Layer 2 of a small transformer language model trained on English Wikipedia (15 layers, counted from 0, width 128).
Take only the direct path to the model's output, skipping the later layers: a vector added to the residual stream pushes a token's score in proportion to its dot product with that token's output vector.

Output vectors of the tokens that the questions are about. A number n stands for n times 0.013.
"]": 54 -36 -30 -42 35 69 3 3 -45 -10 -37 29 54 -4 12 -7 -3 23 -24 -13 51 -29 -2 -6 45 -44 -39 -35 -3 11 -21 13 25 5 -91 12 13 13 -38 73 -14 -30 -35 -21 -27 39 -17 29 -24 59 50 40 -45 2 60 14 -46 34 36 14 3 20 59 -12 17 -54 -52 42 -6 -4 -32 25 23 20 72 -7 6 22 -12 -19 -3 11 48 -38 -5 43 -36 11 -4 -2 -41 39 5 -16 -15 30 31 -9 -9 34 26 -34 42 2 9 11 -13 3 5 71 -14 32 -4 15 -13 -50 -35 7 -18 11 9 1 45 -3 -50 -21 20 -55
"ivers": 10 -10 -6 -2 23 4 39 5 -18 13 -6 6 43 26 -4 10 4 18 13 -49 32 38 -32 -3 67 -38 -17 -10 -19 17 24 36 -5 -1 -1 9 -50 36 -6 11 55 -12 34 -6 38 -1 -15 6 27 -9 -4 43 6 12 26 -47 4 43 -10 4 -9 10 8 18 -16 -24 -10 24 -2 -62 59 -12 -18 -1 46 13 5 -16 -40 6 -16 35 33 38 6 -21 20 -8 -32 13 -8 -6 21 22 27 45 30 -25 8 6 -24 5 -16 43 -41 0 -62 -21 1 39 -4 15 -10 -5 -52 -18 -9 3 -30 -35 -34 0 1 -47 29 -7 34 36
"ann": 9 -47 4 -23 -25 3 50 -1 -9 -16 25 -33 36 35 -25 -11 23 14 -13 -16 21 35 -5 -2 22 25 -32 -31 -3 -41 6 12 -18 -14 2 0 17 -15 15 -10 38 2 8 -26 15 -25 -20 8 46 -5 9 21 27 40 15 31 -5 56 -1 14 16 9 10 15 12 5 -11 18 9 -19 -21 43 -16 10 4 -22 -11 16 -47 -23 13 35 22 36 -1 -46 8 3 21 -17 4 -1 -47 41 -15 -1 28 3 1 11 -17 -14 12 -33 -6 27 28 22 -23 40 3 9 -3 18 19 -7 9 10 -6 6 -6 39 5 -20 -26 -6 -1 11
"}": 40 -13 -36 -3 20 7 1 2 -15 -34 -35 8 47 -27 13 -5 -4 4 -17 6 19 -35 2 -4 40 8 -44 -6 -4 1 43 11 -32 10 -51 -21 8 -20 -4 11 0 -23 -32 -46 11 -5 -30 21 -4 49 14 57 -24 15 2 27 -22 -19 7 4 -18 63 6 8 1 -31 -19 -2 -34 -18 -6 41 8 38 24 9 -30 -11 -6 3 -8 13 36 -7 -9 -20 -20 -3 -14 8 -37 37 -16 12 34 -10 35 -10 -25 -24 26 7 15 31 -18 0 10 33 25 -24 -15 -8 12 29 -2 -25 -6 -5 12 -7 20 -8 13 18 -33 -6 -5 24
"here": 20 -67 -16 -26 -25 39 25 4 -32 -5 -35 37 44 39 27 50 -3 15 -20 -4 38 -37 46 -8 -31 -9 -58 -9 -2 35 48 44 17 27 -12 -26 -11 25 -23 -1 19 -31 -33 -10 -15 1 -11 5 26 -16 -33 -13 19 14 27 -1 7 57 17 17 10 40 37 16 9 -16 5 17 3 23 -39 20 45 19 30 -4 -1 -22 -2 -35 -12 -10 -42 -5 -14 -8 -25 27 17 -3 -13 59 -23 52 45 23 28 -30 -20 -38 9 -24 -30 -29 -32 -29 -5 51 38 38 27 22 -6 -14 -6 -19 2 -46 -4 -6 19 -5 -20 -34 17 -1 38 -6
"ec": 8 -8 17 8 20 -12 14 -1 1 31 10 -41 33 3 -1 16 21 10 -21 -20 -15 12 45 -34 -11 8 -15 -11 -4 19 -13 21 30 -6 -65 23 -23 43 -43 -30 13 25 5 -2 -13 10 -7 -10 12 -14 -23 -6 13 -15 18 -4 10 -16 -1 34 34 -13 20 14 -5 5 15 6 0 8 2 -59 21 -18 -3 -4 -12 15 -52 -35 -1 -35 -1 15 15 23 16 24 0 -28 -24 16 -4 10 56 -16 -4 -34 -25 11 6 25 -23 20 -12 31 1 -14 13 9 4 -16 -14 -14 5 -29 -16 -31 13 -11 5 1 -5 25 -18 -21 17 -28
"t": 18 -3 46 -19 42 38 2 2 -12 19 23 -36 6 5 9 7 4 -11 32 3 -2 -15 15 3 -24 -13 20 -3 3 38 26 -22 -12 30 -33 30 -38 -1 -13 -18 8 -32 24 1 15 21 8 10 15 -24 -22 -19 10 9 -1 28 -4 -10 -17 8 -21 -7 -22 -36 -17 22 -7 -11 -11 37 -42 -15 8 -35 -7 -16 6 -7 -20 12 29 31 12 16 16 -31 -51 10 -24 36 13 1 24 -24 -18 -6 45 19 39 -19 3 17 16 -15 1 31 1 -12 38 -30 -3 9 9 -47 -27 -20 4 8 3 8 13 -29 3 6 15 9 -16 -22
".": -30 -15 -17 -24 -10 7 -13 -3 12 -31 14 -4 37 -1 33 4 -14 -19 24 -15 -14 -26 2 24 -9 -14 -16 19 -8 -3 -30 9 -11 7 42 30 -13 -3 -36 -15 2 44 3 3 -31 10 5 -30 -8 3 16 2 -8 -11 -3 -25 5 0 29 27 4 11 -44 3 -6 -20 -4 -35 17 7 -17 -29 -7 -13 3 9 -25 6 -5 11 -39 40 -23 -14 7 31 14 23 6 6 -22 22 -2 -6 -2 -12 -5 14 10 3 19 5 18 19 12 -5 27 -26 -13 -2 -17 -25 29 -18 32 31 -2 22 27 26 -18 -5 37 -6 2 11 -12 -12
" =\n\n": 11 -5 -33 -6 -20 -4 18 6 -58 25 -19 50 7 -7 -31 8 51 47 51 35 -19 -29 11 -3 -22 -10 -74 2 1 -1 14 -2 -4 -21 13 -47 22 -33 6 -29 -9 -41 44 20 15 35 -30 -15 37 50 -18 23 -10 24 66 30 4 7 42 2 -42 13 1 4 18 51 -21 -26 15 21 15 31 -48 47 -14 -38 -51 -2 -1 12 21 -33 -8 0 6 28 -55 -30 -34 5 6 -26 49 35 18 25 -13 -7 -38 9 9 -5 61 94 -49 -33 24 14 11 10 -33 11 -26 -4 -56 5 39 39 6 -16 7 -17 -19 -15 -51 27 31 -21
"te": 27 -5 12 -35 1 32 11 1 -37 -10 -15 -6 28 -11 32 4 9 -2 14 -25 -16 5 19 0 -16 -7 -8 -34 37 55 30 18 25 53 -51 -12 -25 19 5 21 -4 -29 27 -1 -16 7 1 -16 13 -2 -21 0 4 -10 4 31 4 19 -9 29 -1 11 19 -24 6 21 -34 -1 -22 50 3 -7 6 7 -3 -20 -34 -20 -14 -31 27 31 -38 -9 -2 -36 -7 1 -50 17 49 -6 4 26 -5 -4 24 -24 46 -10 2 24 22 -12 -28 -2 -3 0 49 -13 -29 21 13 -64 -52 -17 9 -28 9 -34 4 -39 -7 -15 -22 15 -25 14
"ne": -20 10 16 -16 27 62 26 0 24 -59 7 4 0 -1 3 45 13 8 -20 19 19 -47 -1 -22 -25 7 10 -57 7 13 4 -22 -11 3 -56 -19 -2 40 14 6 22 -2 8 -4 -31 -7 1 -25 6 27 20 -1 12 -1 -3 0 1 11 -2 27 25 5 46 -17 5 5 -42 -9 -14 12 10 -10 27 44 1 -28 -10 6 2 22 51 -27 6 -11 2 -15 16 -54 -63 -8 0 -7 -4 39 0 33 53 -33 50 -19 31 -18 1 -19 -42 -41 -9 -30 -4 0 -8 10 6 -12 -59 11 3 -16 -24 -12 -18 32 19 -3 -34 -60 -6 -40
"ons": -1 -31 -18 1 2 1 -7 0 13 18 16 21 41 32 -11 27 -3 27 38 4 17 39 32 -33 26 37 -41 -10 27 -3 -22 22 -11 42 -7 23 -6 25 27 18 -18 46 21 -31 -10 -32 -18 -46 21 14 -21 2 -3 57 5 -52 8 -15 -15 -8 4 -11 40 9 -18 -34 -10 -20 14 -11 24 25 -15 13 1 13 -14 -21 6 -6 16 -40 11 -13 -5 -11 3 3 -25 -27 -41 4 -21 36 11 -6 15 -29 -15 5 -16 24 -39 13 -33 49 14 25 -6 85 26 14 -1 2 17 30 18 -7 17 2 -18 -21 -25 -3 -3 -38 47 2
"ict": 11 -32 -59 -13 24 30 12 3 18 -11 -8 -2 19 62 -17 16 15 6 -31 -22 -8 24 25 42 31 -14 4 10 -24 -19 -2 -40 -16 -20 -36 4 -15 6 -32 -2 -27 -3 23 11 -38 -36 -31 32 9 -12 -13 -7 28 -23 40 28 -42 18 19 -11 -4 24 -10 -15 20 7 38 21 5 -31 2 -30 14 -3 -15 5 -49 24 -50 -36 22 16 -18 -5 -4 -42 3 -26 11 -17 -5 31 22 -50 29 28 19 -16 -36 -28 -24 -32 15 19 -58 -15 15 -26 5 40 -15 20 -19 -18 -54 35 35 -9 -16 13 23 28 27 -46 -29 5 22 13
"ional": 30 -15 15 42 22 14 18 6 28 -20 -2 49 14 29 24 24 31 6 -14 -72 22 -12 -5 -4 8 -32 4 -16 -3 22 40 34 11 18 -15 16 -21 -2 26 43 -8 9 -4 19 17 32 -24 -27 -27 21 1 26 -15 46 -23 7 4 46 29 -2 -55 -34 -2 21 5 16 2 50 -53 -1 20 -2 1 55 32 -7 48 20 19 1 38 -2 47 21 10 19 13 -79 -25 -20 -24 22 -13 19 23 23 12 -14 -18 26 -36 22 -6 32 -23 -32 -22 10 34 1 33 20 -17 -2 -63 10 -4 -8 7 -34 4 6 14 -10 8 25 16 6
"eneral": 1 -7 19 -23 23 48 34 3 16 -1 -7 57 -10 -8 14 -8 -5 9 -20 -38 8 18 4 41 44 -37 6 -22 17 15 15 1 -27 49 -49 0 9 19 46 34 4 25 33 -68 6 -14 -10 13 27 26 -23 25 -34 -39 -16 14 13 59 -7 14 -37 -12 62 -1 27 -6 63 19 6 -13 27 -15 34 52 12 23 -21 -5 -24 -10 5 17 12 8 7 -17 11 -25 -15 10 4 33 -10 12 40 11 35 -48 -25 -13 -42 19 35 26 7 3 16 19 5 -26 30 -11 -31 14 7 -5 -15 -14 -28 -7 13 27 -22 -12 4 -19 32 40
"bum": 13 -6 0 -9 6 10 4 6 -28 16 5 40 -22 -15 -15 28 28 8 11 -6 -15 -14 39 6 21 -36 -34 -25 21 22 5 -11 -16 20 -18 5 -28 18 8 8 4 22 -22 4 4 -5 -35 38 8 -5 -40 6 -6 18 59 2 -9 37 53 13 -18 -5 -1 25 0 -17 4 50 -13 -17 51 40 12 33 15 -4 0 -32 -26 -18 40 30 44 23 -41 -4 -2 15 -11 -49 24 79 2 35 -4 9 7 -27 4 -7 -8 -13 -4 2 -55 -10 -45 -6 17 31 14 9 -3 -14 -80 -8 17 -15 -17 -31 22 4 7 -41 14 -14 4 -16

Each question shows what one neuron of this layer's MLP adds at an activation of 1. A number n stands for n times 0.014.

n57: 3 -36 -4 -26 -3 -21 18 -14 -2 17 -10 1 28 -23 3 12 7 54 12 -17 -6 -21 24 0 12 24 4 -2 16 -30 11 16 -4 11 20 -2 17 -7 -14 20 -2 -22 15 14 -35 12 36 9 -16 40 -14 42 53 33 -10 52 -3 -3 -41 -27 11 -7 -25 24 -2 6 8 -1 -14 -17 -6 -13 -23 10 7 38 -25 -6 27 11 10 9 -26 -10 17 -4 29 3 25 -37 -8 -1 -34 22 -14 -12 3 12 1 34 -42 -16 -29 9 26 0 10 15 10 8 -14 -29 -20 -47 10 3 -18 -4 -38 9 11 10 30 26 -17 -18 6 7
Which three tokens does it push up most, strongest first? "ann", "ons", "}"

n56: 23 -9 16 1 21 9 10 32 -2 -4 -1 -17 -10 13 4 -12 16 -8 -26 30 27 -15 11 19 25 0 9 -11 -21 3 -6 -7 -26 3 -38 25 -36 27 -13 18 -36 -2 -8 10 19 25 -10 -8 -11 45 -25 33 12 6 -7 -8 -15 -6 6 18 27 3 5 4 28 -9 -5 1 -15 41 -16 11 31 17 -22 17 -18 19 11 -7 4 11 7 2 -6 -6 7 -20 15 6 -1 12 -7 21 38 0 22 2 -2 27 12 -7 -4 -14 3 -38 -18 -45 22 51 1 -8 -8 8 -16 3 -25 7 -6 -29 -2 -16 18 -1 31 -24 -1 3
Which two tokens does it push up most, strongest first? "]", "ne"

n44: 2 -21 -15 23 -21 18 9 -35 5 26 -6 -6 -19 0 -15 -30 -12 -9 16 -29 2 -1 26 7 6 -14 1 -5 11 8 8 -34 33 -35 -10 4 -21 -2 14 -28 7 7 34 12 -8 -14 9 10 -3 12 19 -2 -14 1 -31 -2 -6 11 3 -33 -21 -1 26 12 -21 20 52 -16 -34 -17 41 -17 7 -3 23 -33 -2 34 10 11 11 12 11 10 27 -5 -11 -29 8 -5 -40 5 -1 8 -7 -11 -22 3 -39 4 -20 0 -11 9 23 37 -12 -32 20 2 13 -1 -2 -11 -29 25 -20 -5 -10 6 37 -23 11 -15 43 23 13 -36
Pushed up most: "ional"

n128: 31 -17 14 -16 8 -9 18 -56 14 -9 19 40 -17 2 -13 8 0 12 -1 7 3 17 -13 19 -22 12 20 15 45 -1 -17 -9 -32 -20 -29 -8 -3 -9 -5 28 5 -19 7 6 -4 -12 -2 -16 25 -3 -13 2 2 7 -8 -12 -21 -2 -5 7 -12 5 31 15 25 -10 -5 -2 17 3 3 -2 16 13 -9 -4 10 0 12 40 8 29 6 4 -14 -1 18 1 9 -14 15 -25 67 12 10 17 -22 -37 7 10 38 4 -9 -5 33 -17 -14 -40 -16 -10 11 14 6 11 1 -33 35 -18 -26 -2 48 33 5 -11 -2 31 -6 -18
Which three tokens does it push up most, strongest first? "ne", "eneral", "bum"

n26: 12 -10 -3 13 34 -13 25 32 1 15 -6 -36 24 -29 -32 19 -13 -1 23 9 -20 -5 -8 5 17 -25 34 13 9 -27 -42 11 -16 -24 17 12 15 -19 19 10 24 -20 11 -8 -14 -24 31 10 -22 10 19 -15 -22 -28 -15 -10 6 12 -28 -6 8 24 16 -3 -7 16 6 -7 -11 -12 -20 -12 9 -9 -39 32 -5 10 -8 -24 -10 3 -3 -21 -25 -26 -7 -6 -14 8 21 29 -54 23 20 0 -22 27 31 -10 20 3 4 20 8 10 -20 21 -16 30 -12 12 20 3 19 -18 -11 -3 -5 -24 -42 -3 5 -14 -20 8 8 -1
Pushed up most: "ann"

n273: -9 19 5 -13 -6 -19 -3 -18 22 21 -20 -30 43 2 11 -19 -23 16 -16 22 14 -17 0 1 -11 -4 17 13 10 5 -21 -19 -42 3 8 -24 6 11 -14 4 -24 0 -13 16 -9 -1 -2 -2 20 17 -47 -2 -1 17 -3 -15 -2 -29 11 -2 9 -25 -5 -18 33 -8 2 -30 -15 -13 5 -14 1 29 16 -2 2 41 15 47 -15 9 -26 -12 42 -13 -1 -26 -60 -7 18 -4 -10 -25 -21 14 -22 -4 25 -21 -42 11 -8 -15 9 14 6 4 -19 1 -19 33 23 19 20 -4 -9 -45 -23 -29 -20 -14 5 4 -6 -23 14 -14
Which two tokens does it push up most, strongest first? "ne", "ons"

n311: 3 19 21 10 38 35 26 18 -12 4 -23 12 28 -16 -12 16 -1 1 -14 22 -7 -5 -33 -6 -31 -1 -12 -23 24 -5 1 -11 -40 25 -5 -3 -8 -8 11 -5 23 -10 37 17 8 30 21 -23 -29 25 36 -20 1 18 -25 -35 -4 -12 -20 -7 -4 1 26 -11 -16 2 -11 -5 12 -8 12 21 37 11 -25 9 44 3 -4 -26 -11 12 9 -17 32 -42 27 6 -35 15 19 0 -28 -1 -36 11 30 -8 -11 -15 6 -11 1 -17 29 -12 -4 11 1 -23 -19 -5 4 -33 -21 -10 38 5 22 3 -10 -18 3 -8 -31 0 -18 14
Which three tokens does it push up most, strongest first? "ne", "te", "t"

n64: 28 -1 0 -1 11 12 17 -4 0 -17 10 7 4 -36 5 19 -13 -17 12 -10 16 21 -5 8 -1 7 -20 1 -14 -11 15 -8 -5 6 6 -13 -32 -5 2 50 -25 22 -2 27 -32 19 22 -4 2 11 36 3 3 2 49 -39 10 -27 19 9 -18 -15 -16 -27 2 1 1 -18 -18 10 46 28 -12 -29 -18 -10 -10 -17 -4 26 21 0 23 -18 34 7 14 6 29 2 41 32 2 29 7 24 5 18 -11 39 -46 -15 5 -26 17 5 39 -4 -7 -10 -15 -10 -25 33 28 19 27 -2 36 -28 7 18 14 -7 -55 -15 13 -14
Which of these tokens does it push down most? "here"

n307: -2 8 6 1 6 10 5 26 26 -9 -8 10 -6 -19 10 11 -5 -4 -18 33 13 -12 -3 -38 22 -34 2 -1 3 33 -9 4 -9 -25 -25 -24 -28 1 -20 11 15 -31 -26 11 24 10 -18 -7 -3 9 -11 13 25 0 -18 46 -9 -6 -13 -6 20 4 6 1 1 17 4 10 8 -47 9 10 35 -44 4 1 -40 4 7 -4 -13 13 -13 43 -33 -20 -9 -7 -4 -30 28 11 1 12 -11 5 11 -2 -23 7 -12 21 -53 3 -8 4 34 8 -20 4 5 27 1 -7 11 -14 -29 -22 8 21 4 5 -33 22 4 68 9 1
Which three tokens does it push up most, strongest first? "here", "}", "ec"

n265: 45 -24 -15 22 16 -16 -10 -27 8 -24 -11 0 3 -6 -3 -4 11 36 30 39 8 -12 -31 16 -8 -15 20 10 -9 1 11 34 -1 1 0 11 15 30 -27 2 -18 -31 -14 -14 12 -5 14 6 1 10 22 40 15 -3 2 -20 -8 -18 -3 19 -8 -13 1 6 38 -22 -8 39 -24 -18 -7 5 -5 -35 -3 33 26 -35 -29 5 -18 22 14 9 7 19 -30 -5 -12 -1 -15 -17 -6 -20 -18 -22 -16 -16 -30 -27 -51 4 11 -12 24 37 -1 -13 11 27 2 21 2 -52 18 -7 -9 12 -2 4 -5 41 5 20 27 -9 -5 -2
Pushed up most: "]"

n191: 22 29 3 3 -1 -18 12 -17 -6 7 13 -12 -10 12 15 52 27 28 3 14 -4 18 4 -11 33 28 -10 9 5 24 27 -26 -20 -16 -3 -4 0 27 -7 -16 -13 -34 15 41 15 1 -16 0 17 -8 11 -9 7 -34 16 -21 10 9 8 12 13 10 17 14 -18 11 -31 -17 -46 3 -22 -30 -24 2 0 23 5 -25 -26 16 -6 -15 46 20 -7 6 5 6 -5 15 -7 3 -12 -22 -15 22 -10 3 12 32 4 1 1 3 -18 -5 -28 24 6 22 19 3 14 -21 -4 43 19 -25 15 6 36 -1 24 24 2 15 8 -14
Pushed up most: "ivers"

n294: 25 -1 68 20 -2 32 6 -12 -2 -19 -9 -16 18 57 -5 -8 21 -9 26 5 -30 18 17 0 -12 -5 -12 22 3 4 28 11 25 8 -22 -11 -3 4 -8 -28 -35 -37 9 10 4 -8 6 -3 -27 -11 -14 33 -49 9 15 -15 -24 10 -3 11 13 10 -7 3 -7 -1 1 10 45 -10 2 -25 -29 -1 -34 13 -13 -8 21 -24 16 3 12 18 -34 23 2 -6 23 22 30 13 16 -15 -12 -22 21 -2 -5 7 6 40 -33 -23 24 8 -3 0 6 8 -7 3 8 -7 2 -19 -17 -22 1 46 24 -16 13 38 7 -4 -1 -16
Which three tokens does it push up most, strongest first? "t", "ec", "te"

n4: -6 5 -10 -32 3 -7 2 -16 16 0 3 1 12 -29 34 -6 -7 -42 13 15 11 -3 -20 -12 30 -7 -28 23 -12 0 -14 11 -31 31 0 28 -9 -9 16 7 -8 39 6 4 -30 -5 11 1 -8 43 -17 -4 -15 -8 6 -5 -27 -25 -1 28 -9 -64 17 15 -12 48 -4 22 -16 -34 14 -14 1 -26 -10 28 15 -33 -4 -41 -23 25 18 -30 -19 -20 26 -14 -31 -12 -37 -13 25 12 -21 6 12 -25 -30 -12 -5 -1 -23 -26 -15 3 -37 6 -8 11 -11 3 -3 15 12 -24 33 -19 9 -46 -24 -29 23 -1 4 -7 -5 -9
Pushed up most: "ons"